Layer 4 of a small transformer language model trained on English Wikipedia (8 layers, counted from 0, width 64).
A neuron's activation on a vector x is GELU(weights . x + bias), where the dot is the dot product.

Input weights of the MLP neurons that the questions are about. A number n stands for (n - 128) times 0.0083.
n15 (bias -0.036): 115, 138, 181, 138, 118, 171, 130, 140, 136, 114, 122, 83, 165, 169, 128, 152, 81, 154, 129, 137, 113, 162, 177, 116, 99, 140, 167, 116, 147, 145, 160, 125, 134, 136, 152, 104, 200, 120, 156, 105, 142, 173, 51, 83, 135, 112, 88, 120, 139, 116, 131, 148, 59, 91, 182, 100, 138, 119, 147, 102, 116, 117, 167, 157
n27 (bias -0.088): 127, 149, 119, 159, 102, 178, 138, 150, 92, 94, 82, 109, 157, 161, 143, 150, 149, 156, 105, 113, 169, 108, 126, 198, 157, 120, 66, 141, 148, 131, 115, 119, 124, 114, 162, 117, 145, 93, 101, 151, 126, 151, 136, 87, 89, 124, 71, 77, 75, 188, 143, 118, 147, 124, 168, 219, 93, 123, 181, 98, 157, 127, 143, 109
n30 (bias -0.034): 136, 96, 134, 135, 163, 118, 128, 93, 110, 114, 127, 116, 129, 140, 138, 103, 149, 136, 129, 109, 168, 93, 69, 165, 122, 136, 183, 154, 117, 153, 98, 70, 122, 174, 163, 110, 86, 95, 153, 142, 140, 93, 151, 147, 104, 98, 129, 129, 149, 174, 131, 128, 137, 149, 159, 135, 173, 102, 133, 35, 109, 123, 134, 149
n54 (bias -0.058): 99, 136, 89, 110, 142, 121, 137, 116, 104, 165, 124, 140, 113, 181, 137, 103, 144, 113, 163, 115, 138, 183, 86, 162, 163, 66, 130, 121, 128, 99, 98, 69, 139, 155, 156, 161, 155, 158, 65, 100, 114, 96, 99, 107, 128, 139, 109, 117, 184, 143, 123, 71, 119, 140, 98, 121, 139, 176, 112, 139, 138, 139, 166, 136
n55 (bias -0.054): 104, 162, 59, 174, 140, 181, 163, 133, 157, 81, 145, 146, 114, 130, 145, 96, 131, 148, 166, 172, 119, 120, 180, 108, 128, 121, 113, 147, 136, 142, 153, 68, 170, 154, 134, 92, 196, 127, 121, 169, 149, 136, 158, 167, 111, 167, 127, 146, 175, 132, 159, 166, 99, 104, 104, 56, 118, 103, 135, 121, 151, 132, 56, 170
n67 (bias -0.074): 114, 101, 176, 147, 137, 155, 122, 146, 163, 89, 149, 122, 156, 179, 114, 113, 126, 114, 95, 126, 128, 157, 112, 146, 98, 185, 145, 112, 130, 94, 158, 117, 158, 158, 121, 132, 151, 106, 180, 157, 126, 129, 174, 127, 85, 147, 129, 169, 198, 94, 152, 69, 150, 119, 126, 130, 179, 163, 120, 130, 139, 113, 153, 166
n69 (bias -0.020): 185, 100, 118, 142, 119, 167, 108, 106, 154, 167, 122, 106, 143, 151, 147, 128, 102, 156, 109, 144, 110, 177, 101, 107, 123, 114, 164, 191, 175, 133, 168, 154, 80, 141, 159, 97, 114, 130, 108, 96, 144, 136, 92, 90, 127, 115, 116, 125, 129, 148, 116, 142, 155, 98, 127, 109, 167, 158, 104, 87, 115, 161, 128, 103
n84 (bias -0.089): 128, 122, 125, 123, 168, 135, 7, 110, 118, 152, 135, 101, 116, 128, 109, 159, 130, 109, 145, 129, 132, 141, 168, 116, 143, 126, 119, 111, 93, 130, 142, 106, 149, 101, 97, 112, 182, 179, 117, 130, 134, 133, 162, 106, 131, 187, 133, 119, 146, 103, 138, 191, 131, 154, 115, 129, 128, 124, 66, 152, 141, 165, 112, 139
n94 (bias -0.016): 144, 201, 106, 179, 129, 129, 164, 94, 147, 168, 187, 118, 165, 125, 130, 138, 122, 36, 107, 120, 145, 65, 127, 142, 125, 152, 100, 86, 141, 104, 161, 98, 100, 93, 96, 149, 181, 127, 116, 106, 122, 95, 148, 156, 126, 117, 97, 202, 105, 191, 86, 104, 93, 130, 161, 153, 79, 155, 101, 139, 181, 141, 135, 139
n120 (bias -0.091): 61, 171, 83, 118, 95, 156, 143, 166, 70, 139, 155, 128, 49, 147, 153, 125, 123, 68, 117, 145, 124, 132, 161, 129, 96, 145, 136, 119, 119, 155, 94, 134, 116, 80, 115, 161, 117, 139, 213, 181, 81, 175, 212, 200, 100, 110, 114, 83, 166, 130, 125, 174, 160, 102, 134, 112, 133, 177, 97, 102, 125, 154, 182, 92
n130 (bias -0.056): 158, 139, 153, 193, 147, 111, 145, 132, 155, 137, 160, 106, 99, 60, 188, 164, 155, 145, 80, 130, 143, 134, 158, 141, 126, 133, 72, 103, 93, 68, 149, 117, 157, 148, 127, 202, 134, 104, 161, 81, 152, 184, 199, 144, 128, 112, 111, 94, 114, 148, 137, 115, 104, 90, 168, 105, 124, 120, 158, 126, 129, 159, 107, 106
n131 (bias -0.046): 159, 150, 68, 97, 142, 218, 128, 138, 223, 164, 101, 140, 143, 193, 127, 74, 118, 165, 132, 93, 91, 132, 148, 132, 134, 91, 115, 119, 87, 148, 166, 139, 88, 85, 104, 178, 128, 81, 81, 121, 104, 141, 116, 147, 96, 163, 145, 87, 95, 79, 184, 95, 176, 158, 175, 123, 86, 150, 127, 141, 173, 181, 109, 124
n135 (bias -0.145): 92, 100, 143, 120, 148, 185, 92, 34, 118, 142, 134, 128, 120, 141, 131, 137, 129, 147, 140, 185, 136, 133, 153, 146, 128, 83, 155, 131, 192, 173, 104, 126, 116, 147, 157, 104, 138, 128, 73, 88, 133, 157, 137, 153, 31, 138, 118, 174, 140, 152, 114, 147, 151, 130, 108, 154, 127, 130, 127, 100, 103, 180, 165, 111
n137 (bias -0.086): 155, 107, 87, 150, 27, 168, 124, 138, 150, 115, 143, 106, 112, 177, 141, 92, 117, 151, 165, 147, 140, 79, 100, 80, 126, 110, 165, 113, 124, 110, 103, 131, 117, 149, 140, 165, 167, 79, 117, 52, 97, 150, 156, 115, 176, 105, 95, 112, 119, 94, 208, 100, 165, 141, 87, 146, 138, 137, 60, 147, 119, 132, 110, 135
n141 (bias -0.084): 140, 101, 155, 126, 101, 202, 124, 137, 112, 159, 171, 106, 125, 148, 130, 101, 146, 155, 87, 125, 146, 97, 148, 150, 130, 144, 122, 164, 67, 98, 98, 124, 200, 133, 119, 85, 110, 117, 103, 122, 109, 49, 181, 117, 191, 158, 112, 169, 149, 134, 117, 45, 123, 83, 172, 120, 169, 159, 138, 127, 162, 142, 163, 91
n146 (bias 0.008): 98, 117, 141, 161, 147, 113, 135, 118, 167, 142, 126, 153, 135, 107, 102, 121, 169, 158, 87, 128, 96, 144, 137, 96, 117, 111, 64, 126, 126, 162, 104, 122, 114, 115, 91, 143, 146, 107, 120, 139, 170, 131, 154, 119, 120, 112, 122, 134, 132, 160, 120, 121, 159, 128, 154, 84, 94, 157, 107, 170, 124, 125, 158, 150
n165 (bias -0.049): 124, 120, 129, 200, 116, 207, 124, 58, 166, 165, 158, 96, 102, 146, 116, 108, 115, 130, 128, 128, 215, 123, 117, 156, 121, 120, 104, 129, 152, 79, 86, 139, 95, 89, 140, 120, 97, 121, 110, 181, 150, 145, 151, 146, 76, 146, 159, 169, 81, 171, 82, 79, 169, 185, 227, 95, 110, 117, 145, 119, 132, 127, 133, 121
n175 (bias -0.043): 171, 94, 120, 130, 97, 157, 160, 146, 124, 157, 157, 166, 176, 133, 115, 129, 164, 177, 76, 129, 138, 146, 157, 154, 151, 135, 91, 151, 134, 138, 148, 120, 134, 106, 79, 87, 128, 134, 121, 121, 50, 172, 109, 128, 69, 173, 127, 119, 109, 134, 152, 123, 135, 139, 159, 132, 103, 58, 99, 81, 67, 137, 107, 188
n180 (bias -0.121): 186, 98, 39, 145, 153, 148, 162, 118, 127, 131, 161, 116, 121, 116, 155, 162, 107, 107, 119, 101, 177, 102, 64, 119, 130, 103, 75, 112, 87, 112, 173, 126, 116, 134, 124, 190, 97, 169, 144, 175, 154, 101, 146, 154, 109, 143, 125, 122, 163, 127, 142, 110, 159, 82, 97, 110, 143, 122, 142, 92, 133, 118, 167, 64
n188 (bias -0.090): 110, 87, 144, 143, 153, 134, 128, 99, 121, 143, 137, 101, 134, 143, 107, 101, 119, 158, 114, 102, 135, 142, 167, 150, 101, 132, 114, 123, 155, 111, 166, 101, 113, 134, 96, 165, 152, 127, 82, 95, 154, 132, 122, 129, 118, 187, 93, 135, 160, 128, 114, 73, 119, 150, 136, 92, 132, 136, 97, 141, 83, 129, 123, 83
n196 (bias -0.082): 119, 164, 162, 122, 171, 59, 113, 101, 67, 107, 92, 147, 154, 139, 105, 104, 115, 126, 168, 159, 126, 146, 117, 109, 165, 147, 83, 132, 70, 93, 133, 137, 86, 133, 123, 173, 180, 187, 145, 62, 212, 115, 142, 175, 67, 97, 134, 170, 125, 139, 133, 156, 134, 139, 128, 130, 125, 70, 104, 127, 96, 122, 113, 136
n205 (bias -0.059): 140, 141, 141, 107, 129, 126, 131, 139, 113, 116, 92, 178, 132, 162, 145, 107, 113, 140, 94, 99, 129, 84, 134, 133, 121, 110, 142, 119, 157, 114, 135, 116, 92, 111, 121, 136, 78, 150, 119, 127, 95, 180, 161, 110, 112, 135, 171, 126, 169, 144, 131, 134, 145, 96, 135, 140, 202, 149, 168, 137, 114, 124, 108, 123
n210 (bias -0.059): 136, 162, 126, 72, 121, 85, 112, 173, 124, 125, 125, 130, 149, 189, 65, 158, 164, 121, 104, 171, 149, 134, 151, 113, 120, 102, 106, 163, 157, 122, 140, 111, 124, 151, 106, 145, 131, 123, 100, 180, 140, 128, 96, 144, 123, 186, 159, 148, 194, 131, 145, 130, 194, 160, 101, 113, 107, 86, 50, 105, 115, 164, 80, 107
n212 (bias -0.053): 111, 97, 107, 184, 78, 152, 120, 146, 117, 156, 122, 85, 119, 125, 169, 103, 119, 142, 134, 195, 150, 117, 132, 103, 102, 155, 122, 104, 84, 103, 107, 149, 139, 148, 75, 137, 173, 127, 114, 98, 71, 177, 210, 139, 48, 92, 124, 74, 165, 140, 91, 104, 112, 180, 118, 129, 105, 163, 166, 128, 129, 172, 148, 159
n220 (bias -0.070): 117, 121, 139, 145, 138, 126, 94, 127, 122, 102, 102, 100, 120, 73, 165, 114, 145, 106, 141, 133, 179, 177, 150, 102, 112, 78, 128, 134, 104, 137, 67, 125, 107, 150, 125, 108, 108, 154, 137, 154, 136, 147, 163, 165, 169, 138, 128, 91, 123, 121, 151, 130, 125, 139, 128, 119, 156, 119, 165, 162, 114, 205, 111, 142
n223 (bias -0.086): 131, 172, 125, 127, 135, 122, 147, 130, 111, 116, 112, 155, 130, 136, 89, 169, 80, 132, 95, 139, 125, 130, 148, 149, 94, 110, 111, 182, 169, 102, 107, 125, 101, 84, 131, 132, 154, 129, 129, 114, 123, 108, 132, 142, 82, 148, 118, 141, 92, 118, 157, 129, 166, 92, 91, 153, 120, 155, 125, 128, 150, 151, 159, 131
n227 (bias -0.055): 114, 116, 130, 143, 125, 148, 122, 112, 133, 127, 150, 117, 130, 140, 125, 145, 175, 116, 102, 138, 166, 111, 94, 134, 175, 177, 89, 165, 85, 113, 143, 101, 126, 156, 141, 142, 68, 201, 139, 170, 129, 99, 128, 146, 100, 169, 69, 18, 172, 140, 65, 148, 138, 128, 102, 110, 110, 111, 100, 102, 111, 125, 135, 124
n233 (bias -0.035): 126, 117, 84, 121, 106, 143, 75, 93, 70, 33, 137, 96, 174, 136, 125, 117, 167, 144, 79, 136, 137, 119, 122, 125, 167, 105, 132, 158, 110, 135, 140, 118, 137, 130, 122, 105, 187, 120, 127, 115, 141, 134, 161, 117, 135, 148, 132, 88, 96, 139, 126, 97, 146, 104, 99, 136, 132, 119, 143, 117, 114, 83, 133, 110
n234 (bias -0.090): 127, 212, 67, 178, 80, 131, 82, 160, 79, 61, 154, 172, 153, 86, 140, 115, 220, 116, 163, 80, 128, 116, 152, 120, 88, 129, 130, 150, 195, 129, 132, 141, 129, 78, 92, 88, 82, 114, 86, 132, 94, 138, 152, 114, 142, 168, 147, 126, 153, 103, 93, 133, 158, 148, 155, 119, 190, 176, 106, 145, 119, 139, 121, 110
n235 (bias -0.072): 126, 95, 132, 138, 113, 107, 152, 118, 111, 170, 184, 102, 131, 84, 136, 106, 114, 93, 175, 156, 139, 160, 149, 164, 187, 53, 69, 127, 171, 115, 129, 97, 148, 118, 95, 104, 118, 177, 160, 76, 152, 156, 133, 127, 119, 200, 130, 128, 126, 102, 102, 109, 124, 99, 113, 126, 140, 107, 104, 164, 126, 135, 100, 93
n245 (bias 0.019): 132, 202, 97, 130, 128, 129, 96, 88, 115, 152, 126, 126, 128, 107, 129, 151, 132, 104, 126, 143, 145, 155, 138, 121, 142, 141, 165, 165, 118, 84, 144, 96, 127, 127, 143, 113, 101, 135, 137, 114, 146, 130, 135, 129, 136, 77, 136, 137, 90, 129, 69, 127, 127, 157, 198, 137, 110, 118, 137, 69, 129, 102, 147, 102
n255 (bias -0.089): 149, 156, 101, 135, 139, 109, 193, 127, 98, 156, 70, 77, 141, 106, 124, 108, 176, 40, 103, 126, 110, 161, 95, 122, 96, 110, 129, 153, 124, 121, 167, 83, 149, 160, 146, 140, 124, 116, 110, 170, 132, 78, 154, 149, 96, 127, 151, 160, 166, 179, 160, 122, 142, 118, 144, 94, 146, 152, 94, 93, 98, 106, 97, 127

Each question shows a token from some text and the vector x that enters the MLP there. A number n stands for (n - 128) times 0.039.

"m": 118, 78, 158, 113, 170, 137, 142, 141, 134, 149, 112, 104, 154, 110, 132, 155, 136, 156, 136, 94, 107, 132, 158, 166, 156, 127, 124, 90, 156, 98, 162, 141, 116, 159, 154, 87, 118, 64, 122, 143, 84, 147, 132, 177, 161, 97, 124, 137, 119, 120, 124, 117, 105, 164, 61, 101, 125, 129, 145, 148, 112, 107, 121, 125
Which neuron fires most, and how strongly? n188, at about 1.5

"ass": 90, 67, 125, 130, 155, 106, 147, 139, 151, 167, 111, 106, 139, 123, 151, 192, 127, 124, 106, 104, 126, 118, 114, 130, 148, 123, 140, 112, 167, 97, 134, 184, 113, 126, 197, 69, 127, 103, 105, 136, 97, 129, 175, 174, 120, 110, 155, 140, 138, 100, 130, 139, 116, 141, 81, 97, 138, 115, 131, 134, 106, 121, 132, 137
Which of these neurons fires most? n135

"im": 108, 96, 143, 143, 135, 104, 136, 123, 126, 181, 101, 91, 140, 118, 143, 164, 131, 152, 121, 97, 124, 85, 98, 157, 169, 106, 148, 103, 152, 91, 126, 153, 128, 94, 161, 70, 114, 109, 139, 135, 128, 117, 118, 174, 155, 90, 163, 102, 93, 119, 138, 135, 143, 154, 95, 112, 100, 174, 195, 132, 118, 113, 141, 135
Which of these neurons fires most? n165

"ac": 104, 92, 130, 88, 149, 112, 136, 146, 100, 168, 98, 99, 109, 97, 136, 176, 124, 124, 123, 140, 94, 133, 125, 146, 153, 201, 144, 75, 143, 95, 137, 175, 123, 131, 164, 104, 109, 102, 154, 156, 114, 95, 146, 152, 137, 135, 135, 148, 140, 101, 103, 150, 92, 172, 90, 96, 134, 151, 135, 122, 124, 111, 160, 126
Which of these neurons fires most? n120

"wh": 85, 105, 137, 101, 155, 120, 133, 142, 100, 152, 112, 103, 151, 116, 144, 123, 120, 150, 121, 93, 116, 99, 159, 140, 173, 148, 132, 120, 149, 122, 138, 167, 132, 107, 159, 88, 129, 107, 129, 125, 73, 154, 165, 158, 190, 140, 145, 122, 141, 136, 149, 132, 108, 140, 88, 107, 70, 115, 122, 168, 134, 100, 150, 70
Which three neurons fire most, strongest first? n120, n141, n233

"le": 142, 115, 96, 92, 144, 94, 117, 157, 130, 159, 104, 105, 136, 136, 153, 139, 148, 131, 124, 93, 75, 90, 151, 95, 191, 126, 153, 103, 132, 101, 140, 152, 141, 132, 178, 72, 122, 99, 152, 125, 135, 143, 133, 153, 143, 101, 134, 165, 137, 120, 129, 127, 117, 154, 77, 96, 154, 112, 164, 139, 121, 84, 133, 149
Which of these neurons fires most? n205

"R": 101, 92, 107, 130, 175, 117, 139, 134, 105, 151, 112, 118, 116, 120, 113, 127, 128, 165, 155, 103, 107, 115, 150, 135, 164, 167, 117, 99, 164, 103, 158, 145, 129, 151, 160, 94, 111, 93, 122, 147, 94, 132, 117, 156, 168, 106, 151, 146, 123, 116, 128, 131, 125, 151, 33, 82, 122, 145, 147, 163, 147, 113, 132, 127
Which of these neurons fires most? n55

".": 118, 83, 136, 109, 174, 88, 146, 147, 143, 147, 120, 92, 140, 96, 152, 167, 131, 171, 104, 116, 109, 92, 137, 149, 145, 130, 113, 105, 137, 113, 114, 160, 110, 128, 184, 96, 102, 141, 132, 129, 115, 128, 104, 199, 172, 136, 155, 141, 122, 150, 104, 124, 95, 145, 65, 114, 117, 160, 131, 141, 121, 116, 131, 100
Which three neurons fire most, strongest first? n180, n130, n235

"in": 110, 96, 124, 93, 153, 114, 126, 148, 140, 176, 96, 101, 136, 104, 152, 170, 143, 130, 79, 105, 139, 94, 122, 141, 126, 136, 134, 113, 156, 90, 163, 165, 110, 94, 199, 87, 130, 121, 128, 105, 93, 127, 123, 137, 150, 128, 162, 157, 144, 114, 129, 123, 123, 166, 72, 105, 127, 143, 161, 173, 102, 118, 112, 139
Which neuron fires most, and how strongly? n205, at about 1.9

"sp": 105, 97, 116, 103, 158, 125, 113, 140, 107, 173, 92, 87, 113, 131, 136, 138, 140, 173, 96, 126, 126, 120, 133, 144, 171, 158, 127, 84, 150, 114, 117, 157, 119, 140, 166, 103, 132, 84, 116, 142, 85, 157, 151, 156, 154, 136, 132, 138, 130, 150, 129, 151, 108, 161, 50, 88, 120, 150, 135, 167, 122, 113, 137, 97
The two highest activations, in order: n212, n135

"ation ": 128, 86, 100, 98, 163, 111, 130, 125, 129, 147, 108, 96, 155, 114, 114, 137, 119, 130, 109, 156, 94, 100, 110, 174, 155, 137, 146, 88, 136, 111, 152, 167, 147, 107, 169, 89, 128, 100, 167, 143, 99, 145, 128, 148, 184, 132, 168, 138, 100, 116, 108, 125, 139, 169, 56, 120, 122, 128, 133, 151, 104, 105, 142, 136
Which neuron fires most, and how strongly? n233, at about 1.4

"p": 117, 99, 154, 81, 154, 131, 129, 163, 137, 161, 90, 88, 113, 148, 138, 170, 139, 132, 127, 95, 110, 112, 154, 154, 158, 159, 134, 110, 153, 95, 122, 182, 115, 155, 175, 75, 115, 86, 121, 132, 114, 120, 137, 164, 129, 146, 113, 144, 112, 130, 97, 115, 117, 152, 72, 83, 134, 136, 156, 162, 110, 113, 128, 119
Which of these neurons fires most? n141

"el": 141, 114, 113, 108, 165, 91, 121, 139, 154, 160, 119, 81, 132, 97, 158, 130, 128, 125, 117, 113, 104, 104, 111, 169, 150, 167, 109, 140, 165, 93, 145, 177, 111, 131, 151, 77, 97, 135, 148, 142, 107, 115, 72, 144, 190, 114, 160, 129, 117, 123, 132, 152, 122, 162, 80, 138, 71, 150, 153, 126, 133, 101, 123, 122
Which three neurons fire most, strongest first? n69, n245, n227

"the ": 116, 95, 133, 96, 173, 119, 160, 153, 117, 125, 103, 123, 157, 126, 118, 159, 134, 147, 113, 116, 92, 126, 133, 158, 149, 132, 112, 92, 147, 103, 155, 150, 124, 108, 153, 104, 115, 103, 110, 149, 116, 137, 129, 172, 164, 110, 157, 126, 141, 119, 125, 120, 122, 162, 13, 120, 139, 122, 115, 158, 127, 135, 133, 124
Which neuron fires most, and how strongly? n210, at about 2.3

"li": 136, 114, 132, 100, 171, 97, 119, 158, 102, 129, 115, 107, 126, 102, 120, 155, 151, 160, 144, 102, 97, 118, 137, 145, 170, 147, 121, 116, 133, 93, 128, 166, 124, 108, 178, 55, 126, 96, 110, 140, 87, 125, 159, 152, 151, 140, 168, 168, 129, 90, 149, 130, 109, 162, 74, 110, 125, 140, 137, 168, 111, 104, 121, 127
Which of these neurons fires most? n234

"St": 100, 90, 107, 126, 141, 132, 158, 151, 116, 154, 91, 98, 141, 103, 123, 124, 120, 167, 121, 97, 107, 124, 126, 142, 157, 160, 129, 105, 166, 128, 142, 145, 130, 120, 159, 96, 120, 100, 142, 126, 113, 146, 129, 117, 199, 99, 155, 166, 119, 131, 137, 137, 143, 159, 29, 94, 108, 115, 136, 160, 114, 106, 141, 138
Which neuron fires most, and how strongly? n137, at about 1.4

"oy": 144, 104, 127, 100, 146, 129, 162, 142, 112, 172, 117, 116, 134, 110, 111, 113, 139, 134, 123, 97, 109, 114, 110, 158, 161, 159, 152, 104, 160, 74, 136, 166, 135, 109, 149, 49, 114, 88, 144, 101, 76, 140, 109, 158, 145, 80, 186, 158, 110, 108, 107, 149, 134, 161, 99, 127, 122, 129, 138, 144, 126, 126, 150, 153
Which neuron fires most, and how strongly? n175, at about 1.9

"re": 118, 71, 127, 142, 158, 88, 141, 136, 142, 156, 86, 96, 114, 93, 136, 177, 158, 146, 119, 110, 95, 133, 140, 129, 150, 133, 133, 105, 122, 99, 156, 150, 132, 141, 184, 93, 131, 78, 105, 98, 129, 151, 149, 152, 169, 156, 165, 146, 129, 129, 116, 142, 141, 153, 57, 82, 108, 127, 143, 142, 106, 112, 136, 123
Which of these neurons fires most? n130

"orn": 120, 90, 131, 101, 150, 99, 141, 131, 122, 187, 103, 110, 157, 147, 117, 148, 100, 112, 130, 93, 131, 110, 132, 140, 170, 151, 129, 105, 146, 71, 144, 153, 138, 132, 159, 86, 109, 112, 113, 142, 82, 167, 128, 171, 147, 79, 161, 130, 134, 137, 93, 123, 100, 158, 66, 110, 133, 145, 158, 158, 118, 129, 146, 139
Which three neurons fire most, strongest first? n212, n205, n54

"b": 109, 94, 111, 111, 175, 105, 138, 159, 122, 157, 73, 88, 149, 127, 126, 142, 115, 148, 100, 131, 81, 107, 128, 136, 169, 152, 152, 119, 150, 79, 144, 148, 147, 159, 162, 88, 153, 88, 129, 146, 108, 129, 128, 153, 184, 82, 148, 130, 91, 106, 121, 106, 127, 177, 98, 132, 114, 138, 147, 144, 108, 146, 127, 94
Which of these neurons fires most? n245

"er": 128, 87, 129, 103, 164, 89, 122, 141, 140, 152, 115, 86, 158, 72, 139, 159, 128, 168, 98, 99, 126, 111, 105, 149, 160, 162, 134, 97, 138, 112, 156, 132, 142, 90, 157, 146, 129, 89, 158, 133, 142, 120, 138, 166, 155, 87, 169, 160, 108, 108, 126, 138, 105, 167, 80, 93, 109, 85, 136, 145, 104, 128, 148, 149
Which of these neurons fires most? n130

"ur": 139, 90, 138, 91, 157, 94, 116, 159, 109, 182, 91, 102, 161, 99, 129, 163, 126, 146, 136, 100, 117, 120, 132, 152, 168, 185, 123, 103, 126, 110, 160, 151, 128, 110, 141, 111, 150, 118, 139, 127, 117, 106, 108, 184, 129, 102, 158, 151, 98, 97, 136, 112, 93, 188, 90, 82, 111, 141, 151, 142, 121, 124, 103, 129
Which neuron fires most, and how strongly? n196, at about 2.4

"con": 115, 62, 144, 116, 163, 65, 126, 157, 120, 156, 86, 119, 129, 109, 114, 166, 162, 119, 132, 107, 96, 131, 136, 138, 137, 144, 117, 130, 115, 123, 154, 174, 110, 126, 187, 100, 114, 83, 111, 136, 108, 141, 130, 170, 172, 142, 139, 139, 141, 106, 124, 141, 134, 192, 71, 107, 123, 130, 131, 142, 123, 112, 112, 114
Which of these neurons fires most? n210

"t ": 113, 68, 123, 91, 152, 118, 118, 138, 119, 118, 105, 105, 157, 130, 143, 177, 126, 141, 114, 140, 88, 104, 106, 170, 151, 149, 142, 92, 137, 104, 149, 171, 142, 139, 165, 104, 119, 115, 142, 130, 122, 116, 143, 170, 150, 152, 146, 131, 117, 97, 107, 121, 107, 167, 49, 115, 120, 129, 133, 163, 117, 99, 128, 165
The two highest activations, in order: n67, n233

"ess ": 113, 73, 128, 69, 162, 129, 118, 143, 126, 121, 118, 107, 159, 137, 129, 163, 126, 152, 111, 129, 85, 117, 101, 167, 157, 162, 135, 105, 131, 93, 155, 167, 143, 130, 159, 101, 102, 113, 128, 147, 83, 132, 135, 163, 154, 131, 150, 133, 121, 106, 113, 120, 127, 174, 48, 133, 124, 132, 137, 164, 110, 112, 117, 152
Which three neurons fire most, strongest first? n67, n233, n227

"on ": 115, 83, 119, 109, 180, 128, 163, 130, 116, 129, 110, 106, 148, 104, 128, 156, 148, 143, 119, 128, 84, 105, 138, 154, 135, 135, 136, 92, 142, 104, 158, 153, 130, 110, 166, 108, 127, 128, 113, 118, 111, 148, 142, 172, 166, 123, 167, 143, 121, 112, 119, 143, 110, 137, 30, 128, 101, 122, 117, 176, 124, 108, 140, 130
Which three neurons fire most, strongest first? n235, n233, n84

"l": 111, 95, 120, 91, 163, 123, 159, 150, 150, 144, 121, 104, 144, 100, 139, 127, 140, 154, 128, 108, 100, 131, 161, 155, 134, 132, 131, 108, 165, 99, 129, 164, 128, 138, 161, 71, 131, 84, 98, 144, 109, 157, 137, 156, 182, 96, 146, 146, 121, 82, 130, 147, 114, 148, 70, 111, 126, 101, 146, 180, 102, 103, 127, 111
Which three neurons fire most, strongest first? n220, n55, n235

"plac": 100, 110, 113, 146, 159, 104, 113, 130, 111, 163, 120, 70, 148, 101, 125, 142, 134, 142, 120, 84, 122, 90, 119, 144, 157, 190, 128, 88, 149, 141, 144, 167, 119, 113, 159, 98, 128, 86, 135, 130, 89, 142, 165, 153, 169, 99, 148, 147, 132, 108, 129, 148, 106, 171, 82, 121, 120, 139, 132, 169, 138, 107, 142, 80
Which neuron fires most, and how strongly? n94, at about 1.4

"\n\n": 119, 105, 148, 97, 159, 137, 156, 136, 134, 130, 93, 104, 162, 104, 113, 164, 118, 141, 106, 113, 85, 112, 123, 158, 174, 120, 117, 101, 140, 98, 142, 159, 109, 119, 151, 85, 126, 133, 154, 141, 130, 137, 136, 178, 174, 136, 136, 144, 138, 104, 116, 104, 104, 151, 41, 112, 133, 145, 110, 153, 153, 113, 141, 113
Which of these neurons fires most? n235

"s": 113, 74, 101, 104, 146, 139, 129, 165, 150, 146, 79, 109, 108, 122, 149, 169, 114, 147, 113, 81, 116, 105, 114, 123, 161, 144, 133, 111, 144, 122, 168, 160, 135, 142, 198, 76, 150, 97, 149, 133, 113, 92, 127, 156, 132, 139, 164, 137, 119, 121, 114, 125, 121, 142, 75, 100, 100, 116, 171, 147, 92, 121, 156, 137
Which of these neurons fires most? n180

"j": 102, 116, 130, 108, 151, 127, 137, 122, 116, 147, 93, 102, 150, 99, 151, 164, 106, 194, 115, 107, 94, 116, 118, 139, 148, 144, 121, 115, 152, 104, 124, 145, 128, 119, 174, 78, 126, 84, 154, 127, 119, 147, 146, 127, 150, 144, 138, 166, 92, 130, 141, 147, 139, 166, 58, 79, 109, 142, 150, 178, 110, 104, 143, 111
Which of these neurons fires most? n223

"tw": 86, 94, 97, 109, 152, 119, 138, 126, 112, 123, 120, 89, 168, 114, 130, 141, 122, 151, 151, 68, 112, 110, 144, 149, 147, 165, 113, 105, 154, 137, 134, 179, 136, 128, 162, 79, 149, 88, 125, 142, 86, 158, 133, 157, 178, 105, 127, 130, 140, 119, 151, 141, 132, 167, 68, 113, 109, 125, 116, 169, 107, 119, 136, 115
The two highest activations, in order: n137, n233

"The ": 118, 107, 125, 103, 174, 116, 143, 145, 104, 132, 117, 118, 149, 120, 113, 145, 131, 155, 122, 114, 78, 125, 145, 160, 139, 150, 109, 97, 150, 107, 157, 153, 132, 120, 161, 100, 103, 94, 137, 151, 116, 141, 118, 163, 173, 106, 153, 137, 120, 114, 120, 129, 134, 157, 14, 132, 118, 129, 121, 166, 131, 120, 134, 127
The two highest activations, in order: n210, n223

"ir ": 104, 87, 142, 121, 179, 115, 104, 136, 112, 124, 107, 93, 183, 138, 117, 170, 126, 152, 140, 137, 74, 111, 126, 151, 144, 152, 118, 105, 133, 84, 152, 170, 136, 126, 149, 98, 115, 94, 134, 153, 103, 134, 114, 175, 155, 129, 135, 129, 122, 111, 119, 118, 131, 157, 48, 119, 112, 153, 157, 154, 126, 113, 119, 144
The two highest activations, in order: n67, n233

"up": 125, 69, 164, 102, 155, 117, 153, 163, 134, 167, 98, 100, 154, 110, 101, 152, 146, 141, 132, 107, 118, 107, 140, 160, 147, 127, 139, 115, 132, 117, 134, 157, 124, 95, 147, 76, 117, 93, 104, 113, 83, 159, 146, 193, 157, 115, 158, 105, 130, 113, 111, 150, 132, 173, 69, 118, 96, 113, 141, 155, 136, 126, 122, 121
Which three neurons fire most, strongest first? n175, n212, n131

"tr": 121, 93, 76, 124, 167, 148, 131, 142, 139, 175, 71, 83, 132, 116, 164, 167, 130, 140, 135, 108, 85, 116, 93, 128, 133, 149, 158, 83, 144, 109, 158, 115, 130, 135, 166, 111, 142, 103, 127, 129, 105, 152, 138, 157, 156, 141, 175, 168, 102, 71, 110, 138, 113, 184, 96, 118, 105, 107, 133, 135, 139, 113, 131, 111
Which of these neurons fires most? n131

"ing": 125, 78, 99, 97, 145, 143, 143, 146, 141, 171, 91, 104, 158, 91, 118, 162, 117, 146, 126, 89, 125, 104, 116, 148, 160, 145, 113, 114, 155, 119, 141, 172, 135, 122, 163, 85, 122, 110, 153, 97, 99, 124, 120, 145, 158, 124, 177, 157, 122, 103, 114, 141, 110, 182, 79, 102, 105, 115, 114, 165, 99, 122, 153, 151
The two highest activations, in order: n175, n235

"n ": 116, 99, 108, 95, 154, 115, 113, 136, 128, 128, 61, 103, 161, 117, 118, 171, 121, 144, 140, 135, 102, 117, 110, 163, 145, 157, 114, 113, 148, 110, 144, 153, 143, 109, 166, 114, 100, 110, 173, 158, 110, 126, 112, 159, 165, 129, 137, 145, 81, 94, 113, 140, 140, 158, 67, 112, 118, 134, 142, 202, 98, 113, 126, 122
Which neuron fires most, and how strongly? n223, at about 0.21